Layer 7 of a small transformer language model trained on English Wikipedia (12 layers, counted from 0, width 128).
A neuron's activation on a vector x is SiLU(gate . x) times (in . x), where the dot is the dot product.

Input weights of the MLP neurons that the questions are about. A number n stands for n times 0.00077.
n28 gate: -86 -55 -142 236 23 285 -13 -46 4 -175 14 -136 136 202 -102 253 -248 223 215 168 -56 -139 -60 -200 -235 192 -73 155 61 -163 158 -270 0 59 -108 93 46 99 308 -85 -112 4 -40 -61 76 272 -48 149 13 -13 -13 92 124 -80 21 45 -210 -70 185 180 37 237 -117 -18 40 -142 -87 -4 124 -159 307 -144 -32 258 63 45 35 -34 -301 -93 89 46 -70 282 -224 80 -205 -27 27 294 -18 287 118 215 186 -157 107 -71 -162 221 45 -18 101 -35 0 -176 50 357 9 49 50 -23 103 40 55 -186 -270 13 -320 -81 163 -351 -106 -149 -93 43 50 4
n47 gate: -87 206 286 105 -69 -288 119 13 161 -303 -57 -140 123 8 98 78 -17 -140 -182 -94 -206 -67 -124 112 -101 9 -35 321 -17 -30 45 -174 53 -145 243 -30 -378 -42 -270 -26 95 153 -159 -205 -94 111 -196 -190 -319 -275 -47 102 84 90 49 -251 54 -85 -38 -39 119 -151 -48 -60 47 -141 13 254 68 59 -165 63 179 160 -204 -61 -234 -54 32 47 -9 -97 -190 -4 -140 -158 4 102 -30 -140 321 -128 -88 216 109 -65 65 -196 -148 61 -122 44 -53 -239 -42 85 -74 73 -97 257 -71 18 43 208 -39 196 119 91 183 212 250 141 44 9 -4 25 -9 -8
n50 gate: -308 113 17 74 47 -79 -164 -239 4 -223 105 17 56 80 -40 116 -68 -17 -129 8 -62 132 -84 -31 -154 -60 174 83 75 -386 102 -396 -4 -209 78 250 -126 -4 -77 -59 197 -374 107 -166 -119 88 190 -13 50 -142 8 -237 127 9 81 94 85 38 -176 -56 -57 -217 -181 30 -67 -123 -44 34 152 -105 -181 62 308 117 168 -129 -325 -8 -36 110 -161 293 193 73 -117 -144 78 0 137 112 60 -29 -25 83 0 -137 90 237 -86 -108 9 -9 -227 72 34 75 353 9 22 -119 -188 -253 30 25 48 123 59 107 -116 -129 156 48 -198 -280 -8 -91 -57 25
n70 gate: -362 -251 35 -20 201 181 62 -219 69 -94 76 -46 -207 134 -49 -44 23 -151 27 78 248 69 -117 -195 248 -168 116 -24 42 -23 -37 -39 8 48 36 27 -104 151 27 12 263 -23 -113 -95 140 -12 -49 34 -38 35 -58 32 97 8 243 -126 -16 -69 242 -248 -36 -98 146 -117 -289 -128 197 110 0 -200 36 -167 -183 92 -95 75 -282 94 41 136 12 88 104 -121 0 0 124 -283 90 -28 -205 -86 -30 -16 -257 70 47 -23 -20 32 71 273 64 -8 38 -32 126 20 177 43 -116 104 12 -73 -128 108 -62 -271 -102 31 -42 116 255 90 62 -186 -183 131
n89 gate: -40 -16 140 -203 36 -73 -104 188 -119 -194 -68 -166 -56 -19 130 230 105 132 -185 121 102 69 -243 151 38 -39 245 -160 116 162 217 55 -72 96 20 47 20 -102 31 16 -28 155 90 153 23 -97 -80 92 -111 -4 105 125 65 -149 90 -146 172 35 104 55 0 -118 83 -24 8 -110 113 177 82 -116 325 -123 -60 -215 -36 63 -39 208 -128 43 148 -85 -69 134 131 171 72 -16 -244 -299 -55 -8 -65 117 -36 122 47 156 -127 -48 -147 306 -297 16 274 183 -59 110 -24 -156 -117 153 134 -54 148 -101 17 106 15 -308 166 -204 118 155 -74 92 -48 66
n98 gate: -136 -236 -23 155 107 -62 -269 47 -114 56 -180 -59 132 -286 -106 37 413 0 -121 32 226 287 138 -274 -171 -101 -57 90 163 -14 -34 -79 255 9 -187 5 -52 -223 -374 -161 -204 14 79 239 -46 -334 130 200 113 250 78 105 14 -14 -22 14 29 82 -91 -5 -251 -111 -23 -60 -32 -4 -100 -51 -18 -73 65 0 -42 86 5 -98 37 304 -68 211 -339 76 77 167 123 -5 269 -179 186 5 -182 -231 -32 -76 122 19 -130 78 -317 -178 -211 -173 -123 46 150 148 42 18 81 -175 38 156 -74 87 14 -193 -132 125 67 247 201 151 172 -106 -124 -36 -269 341
n136 gate: 210 50 -209 -66 123 -234 72 165 84 12 -71 -128 227 -88 -76 -90 -16 62 192 -105 -177 193 -46 -139 -16 -49 21 58 -92 -188 118 168 -149 278 213 44 -265 8 93 -57 94 116 -45 103 -323 -213 -67 -95 -111 -76 249 117 -196 142 -62 -81 38 -100 24 135 12 -109 25 -61 -16 -35 133 89 205 -160 156 -148 119 64 -291 122 84 270 -30 234 44 254 -88 114 -64 24 33 -48 -154 107 65 47 -122 -250 12 211 247 -56 139 98 37 -33 12 -273 -159 101 -37 -247 8 8 21 91 106 104 207 -40 211 73 169 -12 -48 -66 -130 -63 0 -118 269 116
n140 gate: -222 67 117 226 53 -27 -64 49 -69 -88 13 -86 -218 -146 -18 57 65 -75 66 87 45 153 86 186 -319 278 107 -111 39 -240 -237 -198 -125 -58 128 126 134 0 -287 96 153 -181 -406 64 -9 121 42 133 94 4 82 -310 126 126 -96 0 -301 56 77 -149 18 96 -18 -127 -189 -93 -67 -31 74 22 -362 -295 -151 -103 -40 -202 -121 13 -326 100 9 58 129 105 -73 -22 -138 4 -140 -106 62 -138 234 313 -150 -166 -179 -82 176 -4 372 212 40 -100 -34 77 -13 83 148 -235 -4 54 18 26 -111 134 -93 -18 -186 -44 159 9 217 -141 109 -8 98 133
n156 gate: -35 -251 244 65 -34 52 75 -52 154 -9 -192 -79 73 -142 176 -64 -400 91 21 42 -110 92 -236 163 79 -110 -61 17 -162 -163 -190 -43 -143 -82 133 -160 195 49 -135 59 192 79 123 95 8 79 66 92 25 -212 -176 -201 -166 85 85 247 -261 205 -67 -30 160 284 -73 51 -309 168 -96 -4 358 109 -107 0 103 -162 69 -166 59 98 -76 89 -105 109 -79 94 -4 139 -82 0 -196 -103 90 -159 -41 -135 64 212 -136 -21 -26 47 -159 4 -122 -257 -217 197 -60 199 -367 -68 96 -126 -81 -67 216 -92 -126 -90 -4 34 71 -13 -298 84 4 181 -147 17
n172 gate: -53 -53 95 -93 -9 -166 -124 -200 -81 215 54 -172 -53 -21 163 -13 -39 -18 -17 39 91 252 54 -45 -132 48 -276 4 -149 -94 -195 92 -254 22 -62 -82 -133 189 78 -308 61 47 148 233 13 157 42 -13 -38 -154 -103 -197 143 -187 33 -96 -114 0 -167 166 -160 113 -119 139 0 25 72 305 35 86 -84 -122 -195 -401 141 74 -177 84 -105 221 -35 13 -60 79 124 177 236 125 17 53 132 159 -178 241 -66 -52 -4 -324 127 35 106 -269 40 -134 98 -301 119 -139 -143 -156 31 18 -96 -34 164 52 32 79 -17 26 288 -262 -63 -54 -403 -38 -311 163
n174 gate: -192 -96 -68 -44 95 97 -190 -92 -34 4 -9 156 83 -84 98 108 -149 -170 -116 161 -147 -142 -13 -76 58 -192 -35 -193 21 -126 -250 194 83 -110 -182 47 -39 54 -21 -239 -116 -76 317 -138 316 4 -287 -197 -8 88 -152 -31 -110 -116 -343 146 -18 -114 -84 -181 39 0 -78 43 -118 50 40 -73 263 -34 65 134 144 -189 35 -52 -38 322 -27 -149 17 -105 -177 -52 -8 8 179 140 56 4 -91 -127 159 -145 156 -189 -21 106 177 -91 9 -160 245 106 130 -35 -181 -94 -207 -119 -219 123 90 38 118 -8 86 -430 -166 -82 317 157 -137 263 -51 158 9 63
n28 in: 155 -61 181 -263 34 39 58 -56 -117 -21 0 -138 -26 -129 75 -30 -164 -95 102 -13 -159 79 136 4 -153 55 87 -30 -79 -75 9 -124 -91 -291 111 -236 139 20 -135 -51 -9 151 -38 190 114 101 82 187 170 -25 42 144 -83 -292 150 17 -164 0 -134 239 156 -115 154 -59 84 -94 -17 -268 -341 105 -159 137 56 233 -116 -171 -4 -57 71 -148 114 -357 13 -64 -92 25 17 -307 -323 224 -77 86 -12 -39 219 -238 98 93 120 103 -202 -155 -26 -93 121 -53 103 -93 -17 -139 -165 -56 205 117 229 67 -5 260 -70 43 163 -143 -105 367 131 -140 -39 -200
n47 in: 290 56 -123 79 70 -118 -9 -309 72 9 -241 -172 -19 -45 33 -84 -50 33 -60 -50 120 209 -62 -76 -45 -18 9 160 167 50 292 46 -42 -113 33 -91 164 177 124 -289 79 127 345 201 -271 -24 22 -180 -171 104 -36 81 114 41 83 -189 -178 -122 -95 -83 28 -37 -5 189 -313 240 -227 -143 319 -59 121 230 -65 -212 -84 46 146 124 -222 -82 -109 179 213 -78 45 -219 -113 -151 327 -98 0 53 49 -208 -256 170 -478 59 288 -19 37 126 -14 -32 122 -124 334 -142 66 64 52 -207 88 -118 23 146 78 162 138 -171 77 99 -24 19 -188 121 253 127
n50 in: 29 -25 -247 196 -61 112 -55 -316 -182 121 78 99 221 -8 226 -102 -8 -53 57 208 -130 -12 -33 -280 -63 -381 -41 -90 83 -51 -122 73 119 0 -85 96 107 -70 20 12 69 83 0 -149 164 129 27 -20 -75 -170 -40 -21 -17 -32 -35 -53 -109 147 71 77 -144 -12 -256 -85 119 89 132 133 140 -218 240 -13 163 292 244 -57 -52 140 157 80 -88 -128 214 121 182 80 -25 -16 -262 135 -288 -93 -59 91 73 -101 64 140 97 -114 -12 -147 -107 8 -95 125 20 -28 -153 132 -103 -66 -417 -48 70 104 115 -113 148 154 56 144 -17 -209 8 -129 -53 190
n70 in: 73 73 99 -93 -72 78 239 223 293 -200 -49 86 -89 -266 -149 185 40 81 8 -91 -46 -78 78 58 12 330 321 -90 82 -63 125 60 -57 265 229 -67 118 -215 223 103 -36 141 12 62 -4 -201 -12 90 -8 -199 -221 -29 70 0 -186 4 8 -184 -137 96 -216 -96 -32 44 -133 108 -49 32 -277 -145 -36 -183 105 -51 4 -232 165 -38 -105 162 20 147 -168 132 55 -24 -94 134 152 -226 24 -88 66 -4 -121 132 -100 -67 16 270 -44 230 73 111 164 -58 177 72 -49 -48 -16 -37 196 -118 118 39 -266 -116 154 -36 -106 -24 54 -124 -16 143 41 -78
n89 in: 4 115 -88 -63 -55 299 126 44 53 31 -24 -23 -36 61 24 134 -39 -79 94 65 113 -261 328 77 257 77 135 -95 -385 -11 134 31 -48 0 82 -58 44 -232 -108 -151 121 -19 16 -102 70 16 -162 -187 -227 -27 180 116 -236 345 -41 35 -61 161 50 -145 -119 -12 16 -113 126 -112 -84 -136 -8 280 67 -178 -36 -84 -63 -20 -96 -112 171 -96 85 123 -34 -31 -46 -77 -56 -158 51 193 149 34 -125 -40 35 -97 101 -39 82 -43 -229 20 266 62 -57 120 8 23 -100 201 -4 191 -27 -57 -297 -104 -255 0 -72 -70 -192 -151 -80 -230 73 102 123 -76
n98 in: 69 -114 258 -135 211 -29 59 8 280 -81 -62 -297 -65 -28 -121 138 -32 -4 -61 52 58 -112 66 -75 -129 -136 8 -16 126 -91 -163 -251 -94 -226 -53 -179 -102 23 56 132 -24 -51 185 -98 28 -21 -199 -8 188 47 187 -116 -103 112 19 -77 -67 142 233 145 -103 -56 -20 24 -51 -105 -74 -72 -20 -32 32 -159 -179 35 195 -65 -234 232 -38 -68 -12 66 -126 60 -154 20 -21 271 52 151 41 -62 -153 -276 -134 -80 60 143 12 -53 -143 -455 -33 92 71 83 57 -52 -62 -32 -132 53 20 -269 -188 -163 115 -202 195 282 32 -16 191 209 72 16 -168 237
n136 in: 115 -235 20 -8 110 -175 64 33 44 -8 145 -24 -70 -60 -46 111 -68 -70 -37 233 135 42 242 -156 166 242 12 -74 12 123 -34 -143 8 87 69 0 211 -98 149 -56 -20 -56 -45 161 93 -263 -118 71 209 -68 60 154 88 32 -135 93 93 -120 -40 171 -25 -231 -29 -174 60 94 -349 -8 181 144 -49 25 -189 63 8 -130 256 62 -89 -157 124 -8 107 0 -48 148 12 -24 -272 135 -78 -105 -8 187 -53 -182 162 189 37 -172 103 -262 215 185 239 134 347 -170 -142 -125 -170 -87 130 155 49 0 -4 73 -231 -8 168 264 -163 202 -12 146 33 56
n140 in: 21 107 100 179 89 172 -58 128 177 -42 4 4 162 95 -91 76 0 -128 -189 104 -283 191 99 57 -327 380 56 175 -173 82 22 55 265 -214 -186 -12 -68 -133 184 -171 -80 21 21 -20 -104 4 -45 160 57 -115 -25 121 -30 134 88 210 31 -78 190 -148 180 -63 -123 -13 -37 -404 -52 176 -75 -95 -305 -148 -38 -78 148 -42 21 4 40 -54 216 0 -16 248 -49 187 312 -33 -109 21 241 -161 65 159 -85 -55 -80 -83 114 -237 -127 165 -99 -96 99 212 -55 -13 311 -13 94 -146 114 21 145 46 -147 42 -223 -59 -58 128 126 -126 196 155 -34 -12
n156 in: 205 121 219 121 -287 -49 -39 -222 -128 60 195 -16 -342 -113 -197 24 -118 -80 -163 -78 222 115 20 33 135 170 -85 154 27 -70 214 72 -125 28 16 4 -89 294 205 20 -135 -129 -95 -12 -284 -73 -46 -89 -96 -27 -12 -86 228 122 15 -298 -12 35 -93 -64 36 -174 32 -103 55 -103 -134 91 110 -8 -8 218 32 81 52 91 70 -118 -87 -169 -27 -134 -105 218 187 35 -57 -59 63 -168 80 -4 193 110 -284 107 218 -118 -44 4 -189 -16 134 196 51 29 44 -288 -139 154 -162 158 -76 0 85 106 -25 95 -8 -64 168 -28 25 29 -24 -258 -145 -121
n172 in: -44 -178 -48 89 26 36 -193 80 206 -149 -134 73 156 -9 -36 106 -65 -75 127 359 104 185 -257 36 106 -13 85 -165 240 21 -32 -216 210 58 198 87 334 -34 13 87 31 306 57 -149 30 -121 -152 94 383 -137 -4 -90 -76 -35 4 193 23 -138 60 246 -13 -122 -9 166 4 13 99 -227 -26 4 40 373 124 167 -49 176 -203 257 -294 143 39 -89 -4 -131 -150 -264 18 186 429 66 176 -109 -115 -90 -212 -253 17 -121 -4 -22 9 106 107 121 39 9 185 4 -40 -4 174 -281 -70 116 -53 43 -42 75 0 -57 -47 120 23 -68 248 93 -67 -180
n174 in: -152 0 12 -169 37 83 56 -194 -44 -139 46 60 8 -314 -101 37 64 -62 -81 64 -320 29 -104 320 4 85 215 29 107 -76 -177 -98 -211 -286 -250 -20 207 74 4 -61 16 -80 219 -256 20 -96 4 -12 -150 131 88 -129 38 174 97 69 101 355 163 -130 -211 -304 156 105 160 184 -46 -337 -28 184 37 105 4 -44 -4 110 -80 35 94 40 -64 91 -155 41 60 149 -37 -177 -272 103 -16 -167 -4 100 226 36 97 -105 45 -94 -119 90 -170 157 -4 29 45 239 100 -73 -8 66 122 -8 -99 -140 -9 -114 -35 106 140 91 189 72 97 252 70 -80

Each question shows a token from some text and the vector x that enters the MLP there. A number n stands for n times 0.0083.

"th": 83 -34 -64 -47 215 85 31 57 23 25 41 -21 74 58 26 -126 51 -82 -95 -67 -82 -48 27 -70 -104 292 56 -245 71 -213 -62 -18 -11 9 37 -63 208 -52 -203 -16 -71 36 149 11 -29 -35 8 218 -108 41 -12 46 -82 171 -25 -92 -48 6 -81 99 -184 -196 -88 -78 9 24 182 -291 -32 -16 162 -59 -67 29 2 -65 113 67 -18 29 64 -105 102 54 288 -187 -136 -58 187 29 291 213 64 -83 -89 148 -112 -119 -132 -61 -104 -30 -107 5 135 -138 -45 31 165 -26 -52 -96 44 -47 124 138 216 17 59 -51 -140 160 -42 -85 -103 17 -74 -76
Which neuron fires most, and how strongly? n156, at about 0.21

"ell": 52 75 -87 -49 63 -78 -57 -208 -64 -34 -59 -47 120 315 48 -181 21 -195 -64 177 -114 -8 72 -81 61 177 -2 12 97 22 82 128 -45 -93 53 -196 -4 -67 -21 -7 -45 -162 123 -79 -64 62 26 103 155 -7 -159 70 14 -72 -72 -2 2 175 90 261 -117 -94 30 -142 170 -50 -10 22 -117 189 -40 57 147 23 63 -163 37 169 -249 105 -55 136 5 -22 67 145 -67 94 -33 -131 15 -144 -80 83 84 111 75 115 90 -47 225 -90 -22 74 -69 0 -76 -141 -112 100 -202 -182 -61 90 87 166 208 -126 -45 -146 -14 101 -107 -116 -44 79 208 -91
Which neuron fires most, and how strongly? n50, at about 3.6

"s": -145 -102 -1 -306 36 380 15 124 20 -84 63 92 -103 18 216 7 52 -88 -7 -20 -84 66 81 199 -76 27 20 -94 -148 -86 114 131 48 -185 220 -68 42 -72 126 -84 5 118 -43 -21 36 119 -27 -127 45 128 23 133 -133 39 23 4 -118 13 297 144 -236 82 219 86 -92 -13 -48 -39 -79 36 95 120 -189 -60 6 -43 -93 -77 -110 144 113 20 -40 -67 70 -202 102 -19 30 -168 -33 133 -73 199 -73 35 118 15 -104 38 49 26 -119 -83 -31 -15 -33 -72 -37 100 -86 39 -125 210 139 12 124 12 -38 141 -114 53 -35 -230 59 79 -58 -63
The neuron with the highest activation: n89

" ": 56 -163 37 -243 98 61 13 141 -53 27 14 -132 21 62 20 42 22 -267 114 -7 -92 -18 45 226 -19 -120 -32 -66 -41 119 47 154 -41 1 47 -56 161 31 30 6 44 -118 96 -63 193 92 29 -170 0 40 -67 28 -135 -41 130 -26 -101 186 151 35 4 -97 38 -15 95 -73 241 9 125 165 -60 36 -208 -17 101 -54 -63 -20 -147 -71 159 -32 60 13 72 -214 20 -82 217 -335 46 81 -145 -1 -164 -206 6 -36 -2 -77 -62 62 12 -87 -55 -204 -38 95 -83 47 95 196 -37 123 70 86 154 64 -76 -14 -117 0 -35 -179 -20 -136 -99 -134
The three highest activations, in order: n172, n89, n136

".": 104 428 19 145 179 223 -83 -19 144 -106 -21 -102 110 -13 -20 -182 -8 1 108 -138 -43 -31 145 -125 177 26 94 13 -7 -52 140 -73 53 -94 -86 -16 33 146 -119 -65 -45 -169 -74 248 -84 5 101 -103 39 -171 -69 -41 -58 12 15 -55 3 157 25 106 52 90 196 -27 106 76 68 28 98 -124 1 -51 105 66 -59 -33 72 -253 -217 -167 19 32 -57 -141 -137 144 4 301 105 -96 -264 -70 97 -31 38 162 49 131 -140 75 112 -163 -60 -66 -18 -99 -143 48 -49 -132 8 48 12 8 82 -20 -104 65 -76 92 -83 67 90 -71 -56 -69 95 8
The three highest activations, in order: n172, n174, n89

" of": 177 24 -16 33 100 -64 173 66 114 20 96 60 -16 -116 116 62 -50 -226 32 49 56 78 125 -192 93 38 34 -16 -89 -145 3 22 43 22 34 61 40 -43 174 156 122 -188 -111 176 -44 53 -42 -87 -127 -126 18 68 -91 -148 60 -5 54 109 112 65 -62 132 37 29 26 -7 33 -184 79 -148 2 31 -37 149 54 -185 243 -99 -210 46 123 188 -167 -27 91 -132 199 -91 82 -68 -20 190 -344 -14 -17 99 119 84 8 -234 43 -149 63 -105 85 -191 -141 -149 -47 -9 -24 -102 -172 114 109 -37 41 79 -67 -39 -75 -18 -40 -35 108 60 26 -45
Which neuron fires most, and how strongly? n136, at about 3.9

"ti": 53 236 -54 -28 110 -93 133 -35 85 -24 167 -164 -208 -47 -170 19 112 -19 -168 -185 -110 -179 212 -68 -54 -18 9 30 -9 41 128 168 -6 3 70 -6 -75 -158 116 97 73 282 -22 -8 -24 210 -23 -159 -115 126 82 204 -36 34 78 113 40 -15 -2 -147 56 -4 72 31 -43 -3 -54 -13 -184 47 195 84 31 -4 -184 -147 68 90 -38 -25 68 17 -126 -176 -12 -14 5 174 19 -15 -10 31 165 -75 -89 54 45 123 -76 -86 -117 -100 -154 25 -45 -74 11 75 119 -3 -272 -199 104 -6 39 -76 6 125 152 89 237 -11 167 -245 -96 19 -234 20
Which two neurons fire most, strongest first? n47, n172

"l": -33 -13 -172 -33 177 53 212 -76 -179 -168 31 -152 38 -106 -217 3 93 -92 48 220 108 -135 43 -124 143 -146 194 -74 191 -142 74 -14 -14 33 -38 65 58 153 157 144 16 -206 12 -24 153 -78 128 -114 142 -67 38 -68 -21 -225 34 141 -2 63 -60 -45 -2 101 -84 30 61 76 142 -114 36 14 8 253 41 -123 -34 -39 -28 73 -183 41 -45 53 105 -26 -11 30 -66 26 100 126 72 -105 -189 116 50 -29 108 127 83 33 253 34 -144 109 94 149 37 -330 -76 -58 -35 30 64 59 -68 19 78 7 102 -111 -219 101 54 -52 -84 -103 20 -19
Which neuron fires most, and how strongly? n50, at about 3.4

"\n": 88 -29 52 0 -101 66 141 248 105 55 105 -23 -70 -36 64 39 -44 -148 39 69 93 63 183 -68 -73 38 51 18 -58 -157 44 -22 49 46 -90 -82 -1 43 83 97 213 -187 52 47 28 -65 111 -27 -197 -100 19 -30 -121 -153 152 -15 37 117 76 17 -26 -18 -6 18 93 -61 44 -80 192 -34 102 160 -82 256 198 -180 58 -134 -257 -4 195 107 -160 19 -14 -49 113 34 -14 -49 -35 27 -271 6 -194 114 1 28 -26 -300 21 -125 5 -161 -79 -188 -160 -44 15 -111 -6 -82 -172 66 156 -65 27 21 -49 -124 80 -159 -43 -20 -15 -51 -4 93
Which two neurons fire most, strongest first? n156, n136

" the": 152 -34 -66 18 82 137 264 127 1 125 23 64 -21 -40 -85 16 54 -332 146 53 52 83 51 -81 152 33 1 -155 -34 -10 23 22 -94 26 -52 44 80 5 80 124 91 -187 -97 53 -72 200 13 -57 -47 -6 180 -11 -50 -43 146 196 72 -49 67 162 27 29 210 77 23 -22 -45 -204 50 -5 74 121 -30 -27 107 53 7 -86 -103 -116 113 222 -150 27 31 -50 42 -204 25 -6 88 112 -149 -79 -298 -50 -5 196 -7 -184 -53 -7 -222 57 -15 -25 -74 -87 -82 40 83 -65 -65 73 89 162 121 33 -126 94 98 111 69 21 213 149 9 -169
Which two neurons fire most, strongest first? n136, n50

"vo": 139 33 -210 -294 24 -14 91 216 98 3 52 -31 35 25 -5 143 -77 66 48 -83 -185 -181 161 91 29 12 27 38 88 56 37 114 -92 61 64 42 200 -152 -57 -21 -89 166 -34 212 -113 109 -39 -38 -57 -63 -173 145 27 156 51 3 87 0 -22 11 -4 200 -153 22 96 148 -121 86 86 132 58 112 99 -103 -75 19 -4 -2 -148 -27 131 53 -107 296 -6 53 77 134 58 19 47 48 82 157 53 87 -105 -115 -73 -193 173 118 -72 70 -133 9 -213 -53 260 -77 -52 220 -81 46 -44 139 31 53 29 46 21 53 52 87 56 -32 -224 -197
The three highest activations, in order: n98, n89, n50

",": 211 -125 169 9 25 266 88 66 83 -130 162 -157 19 -45 80 -15 103 -167 -64 75 -39 -19 85 18 80 69 -7 39 -102 -171 5 16 48 79 85 54 -100 10 -26 50 24 -118 81 199 -209 -9 -89 -137 148 79 -37 -34 -221 -123 131 -64 124 4 73 -78 -17 66 82 44 38 25 -5 -107 126 -45 -22 92 -145 138 173 -217 13 73 -154 -23 69 92 -68 -29 44 -30 111 -82 65 -222 56 -32 -182 1 -105 -47 83 13 74 -29 14 -71 -82 -154 164 -52 -259 -8 -25 177 81 -112 -168 178 153 -105 246 -103 -53 58 -97 35 31 -146 239 -76 -127 -35
The neuron with the highest activation: n156

"u": -77 265 -20 162 164 -35 -57 -80 128 -33 -27 -272 5 -201 -148 -26 135 172 -108 -163 -73 -131 207 -157 205 -46 218 -56 -62 -35 -73 102 -49 17 88 9 -19 -13 19 43 129 -63 93 85 -35 114 28 -27 -74 -37 -14 108 -78 110 -144 -37 29 158 -29 -29 125 -1 -92 -57 58 -57 -8 26 -95 61 17 -40 70 -16 -166 87 58 -48 -11 -318 245 -35 -1 -142 -106 52 131 197 -37 -73 -83 85 -66 33 198 111 126 142 66 28 60 -42 -173 67 -192 -175 -40 94 88 7 -35 -27 11 131 -12 -52 8 121 222 -45 141 270 13 -22 5 29 -72 37
The neuron with the highest activation: n172

" on": 113 -2 -240 -152 68 36 296 18 73 -60 46 115 -74 -48 149 -10 2 -204 78 -28 -84 18 160 53 100 28 59 -7 -6 22 -17 13 6 -81 36 92 -76 -37 257 23 73 57 -153 110 41 85 -91 -54 95 -150 -315 -61 83 -18 -20 39 -117 90 63 -3 -32 146 214 99 -132 -107 -24 -55 98 -99 124 69 2 14 -49 -49 24 -18 -10 15 147 163 -54 45 -69 -163 113 -150 -42 -149 7 225 -6 -25 -126 123 169 48 -174 -108 147 -47 -67 -27 93 -166 -50 -131 257 -6 -89 -33 -163 -120 49 46 274 -9 -113 30 9 -80 64 -52 89 -63 -99 -186
The neuron with the highest activation: n70

"ch": -38 80 62 -170 93 206 66 59 -50 -32 103 -47 -125 149 -40 78 -132 25 -14 56 -65 -59 -32 0 121 -4 8 -158 350 1 -108 58 125 -107 57 -108 45 -36 124 83 -168 37 99 101 181 -13 -14 -49 51 -28 -31 -178 -4 68 81 59 15 69 -23 -43 155 -16 -21 -49 167 43 54 -312 -98 27 74 -30 19 -57 10 -45 10 -29 -183 -53 -56 44 24 111 -140 -196 -233 -70 -64 -25 -56 -248 -158 1 -12 -43 146 -83 109 -46 212 119 -92 116 -80 -77 -86 -89 -89 12 117 37 122 25 155 263 196 1 -28 -149 -184 83 -63 -14 -17 -64 -112 404
Which two neurons fire most, strongest first? n174, n70

" medal": 48 -22 -35 -170 127 297 -147 202 28 -74 193 -43 -116 -47 10 38 22 3 14 87 -54 -59 -32 6 -141 -117 41 4 -42 -64 53 -23 -1 -98 -124 51 185 30 143 186 -58 -153 -70 119 271 -32 -60 -71 -3 69 62 -126 -241 -40 192 -65 -376 -41 83 -159 24 -66 -10 -10 -1 135 -68 -282 3 118 -21 53 -250 -75 82 24 37 -93 61 49 114 174 -86 14 80 -151 9 25 88 -76 91 195 -166 230 196 62 43 82 -151 17 -213 -18 -58 57 -10 100 -88 -157 106 -15 -118 89 -33 -2 103 67 88 46 16 -71 -14 -118 -11 103 62 -19 26 7
The neuron with the highest activation: n89

" f": -161 137 -140 127 216 210 -126 254 -73 -65 35 33 -19 -185 57 111 -6 -12 11 91 -74 9 69 -35 -55 -100 -88 -136 -2 102 127 254 127 2 -67 -16 169 112 159 -101 121 -13 43 89 -20 141 57 -153 -6 31 -59 73 -32 -339 11 55 -271 194 -117 138 -32 -51 4 79 159 0 76 -41 -19 209 135 99 -139 56 74 -115 78 20 62 19 140 53 -20 107 118 -255 -30 -99 -8 -53 106 -20 -38 21 -47 -132 -102 -39 51 -203 1 150 -140 -131 28 -97 -272 -97 -10 -61 -24 -28 0 -45 63 82 29 58 -59 -14 -46 -131 -47 -186 34 -8 -169 -58
The neuron with the highest activation: n172

"tri": 103 80 78 104 -53 84 186 -3 64 -44 168 80 -6 91 3 49 138 -66 -102 -82 48 -120 132 122 65 -81 26 -50 -94 -167 -12 193 242 40 42 55 209 -36 -39 39 -115 144 26 196 190 241 -44 21 48 -204 99 184 -132 -92 -90 1 142 33 67 93 92 52 -122 23 -63 259 49 7 -95 109 115 112 6 58 -96 -113 -65 -111 37 -32 16 -28 30 -14 -29 -41 214 -152 149 -30 75 107 -5 -61 79 117 -128 93 -1 -117 40 23 129 -36 -152 -167 -59 20 75 -65 -246 -158 22 15 123 -9 -86 42 52 32 94 83 366 -111 75 4 -205 -113
Which two neurons fire most, strongest first? n156, n136

"us": 76 172 12 -28 97 114 41 13 22 -107 88 -24 -19 -134 24 11 -164 170 -217 -72 -194 -104 -7 79 63 -45 -41 6 5 185 88 -180 123 -92 128 -28 138 -265 135 -207 -53 76 61 7 98 23 53 -243 102 97 123 -50 -44 -85 59 -124 -99 -3 58 -98 -59 49 171 61 -132 57 24 -156 -106 -43 8 -26 93 43 31 -232 59 78 85 -63 40 64 -101 104 -150 -96 -47 1 168 -50 -104 -74 12 186 220 23 30 34 -45 -87 246 7 31 78 -2 -113 -176 78 168 -60 134 -36 -102 -56 182 -148 113 -196 27 43 -74 209 112 10 -118 -130 -177 167
The neuron with the highest activation: n174

" at": 197 -50 -46 -33 139 103 203 43 -96 -46 -84 10 -219 53 -38 220 -47 -254 34 -47 -66 205 33 115 79 79 52 -56 -54 91 -84 -4 174 16 91 73 1 -175 115 -8 27 -10 -5 -17 54 102 -51 -246 18 -55 -44 50 69 -122 106 171 -195 37 -24 102 162 11 245 -104 68 -55 116 -67 11 37 90 242 8 32 -90 -48 170 1 -92 65 76 149 -117 43 189 -133 153 -65 -17 -113 -6 219 -37 -67 53 -141 172 -130 -41 -106 117 -191 -96 -64 -73 -11 -102 1 63 26 -57 10 -88 210 172 -2 168 -122 -148 -22 -46 87 87 -112 27 72 147 -207
The neuron with the highest activation: n136

"36": 110 236 70 -55 118 15 155 87 -226 -9 -120 -69 -19 90 125 -70 51 -102 -16 55 12 -46 225 -4 31 138 -67 7 98 194 43 123 -19 -133 -265 46 -110 -62 -29 248 47 -112 24 191 -217 61 139 13 106 54 -55 -47 -225 -31 78 31 -58 97 48 22 59 26 105 59 51 99 251 -73 -14 54 36 155 69 83 40 -4 47 -141 -87 -181 93 49 9 90 -103 -33 4 61 -28 -111 -7 -53 -263 -7 149 127 95 81 -233 -78 122 -114 109 39 -62 -152 51 147 -39 65 133 70 93 -38 162 74 69 108 95 -64 -249 -86 167 57 -1 -68 -55 78
The neuron with the highest activation: n172

"end": 14 18 4 -110 -3 90 -58 -56 -1 -145 -224 -68 -9 264 9 -8 49 -114 -33 -135 93 52 -143 88 105 134 155 -101 80 71 -75 -42 -2 -165 -32 -40 244 152 53 -145 -30 -123 39 -150 16 -98 -14 -108 206 100 -9 148 -130 21 106 1 -124 137 146 30 -77 160 -53 44 37 -17 60 161 -72 118 -45 213 -76 36 209 56 -14 -5 -151 -23 -139 87 -160 134 102 129 8 -49 -41 -170 -169 26 -137 131 178 -75 -167 -162 -92 -58 -46 -159 4 125 23 -31 49 67 -75 -21 -153 -47 115 127 98 -89 198 139 -61 -216 78 16 129 -137 -11 87 -106 -179
The three highest activations, in order: n172, n174, n28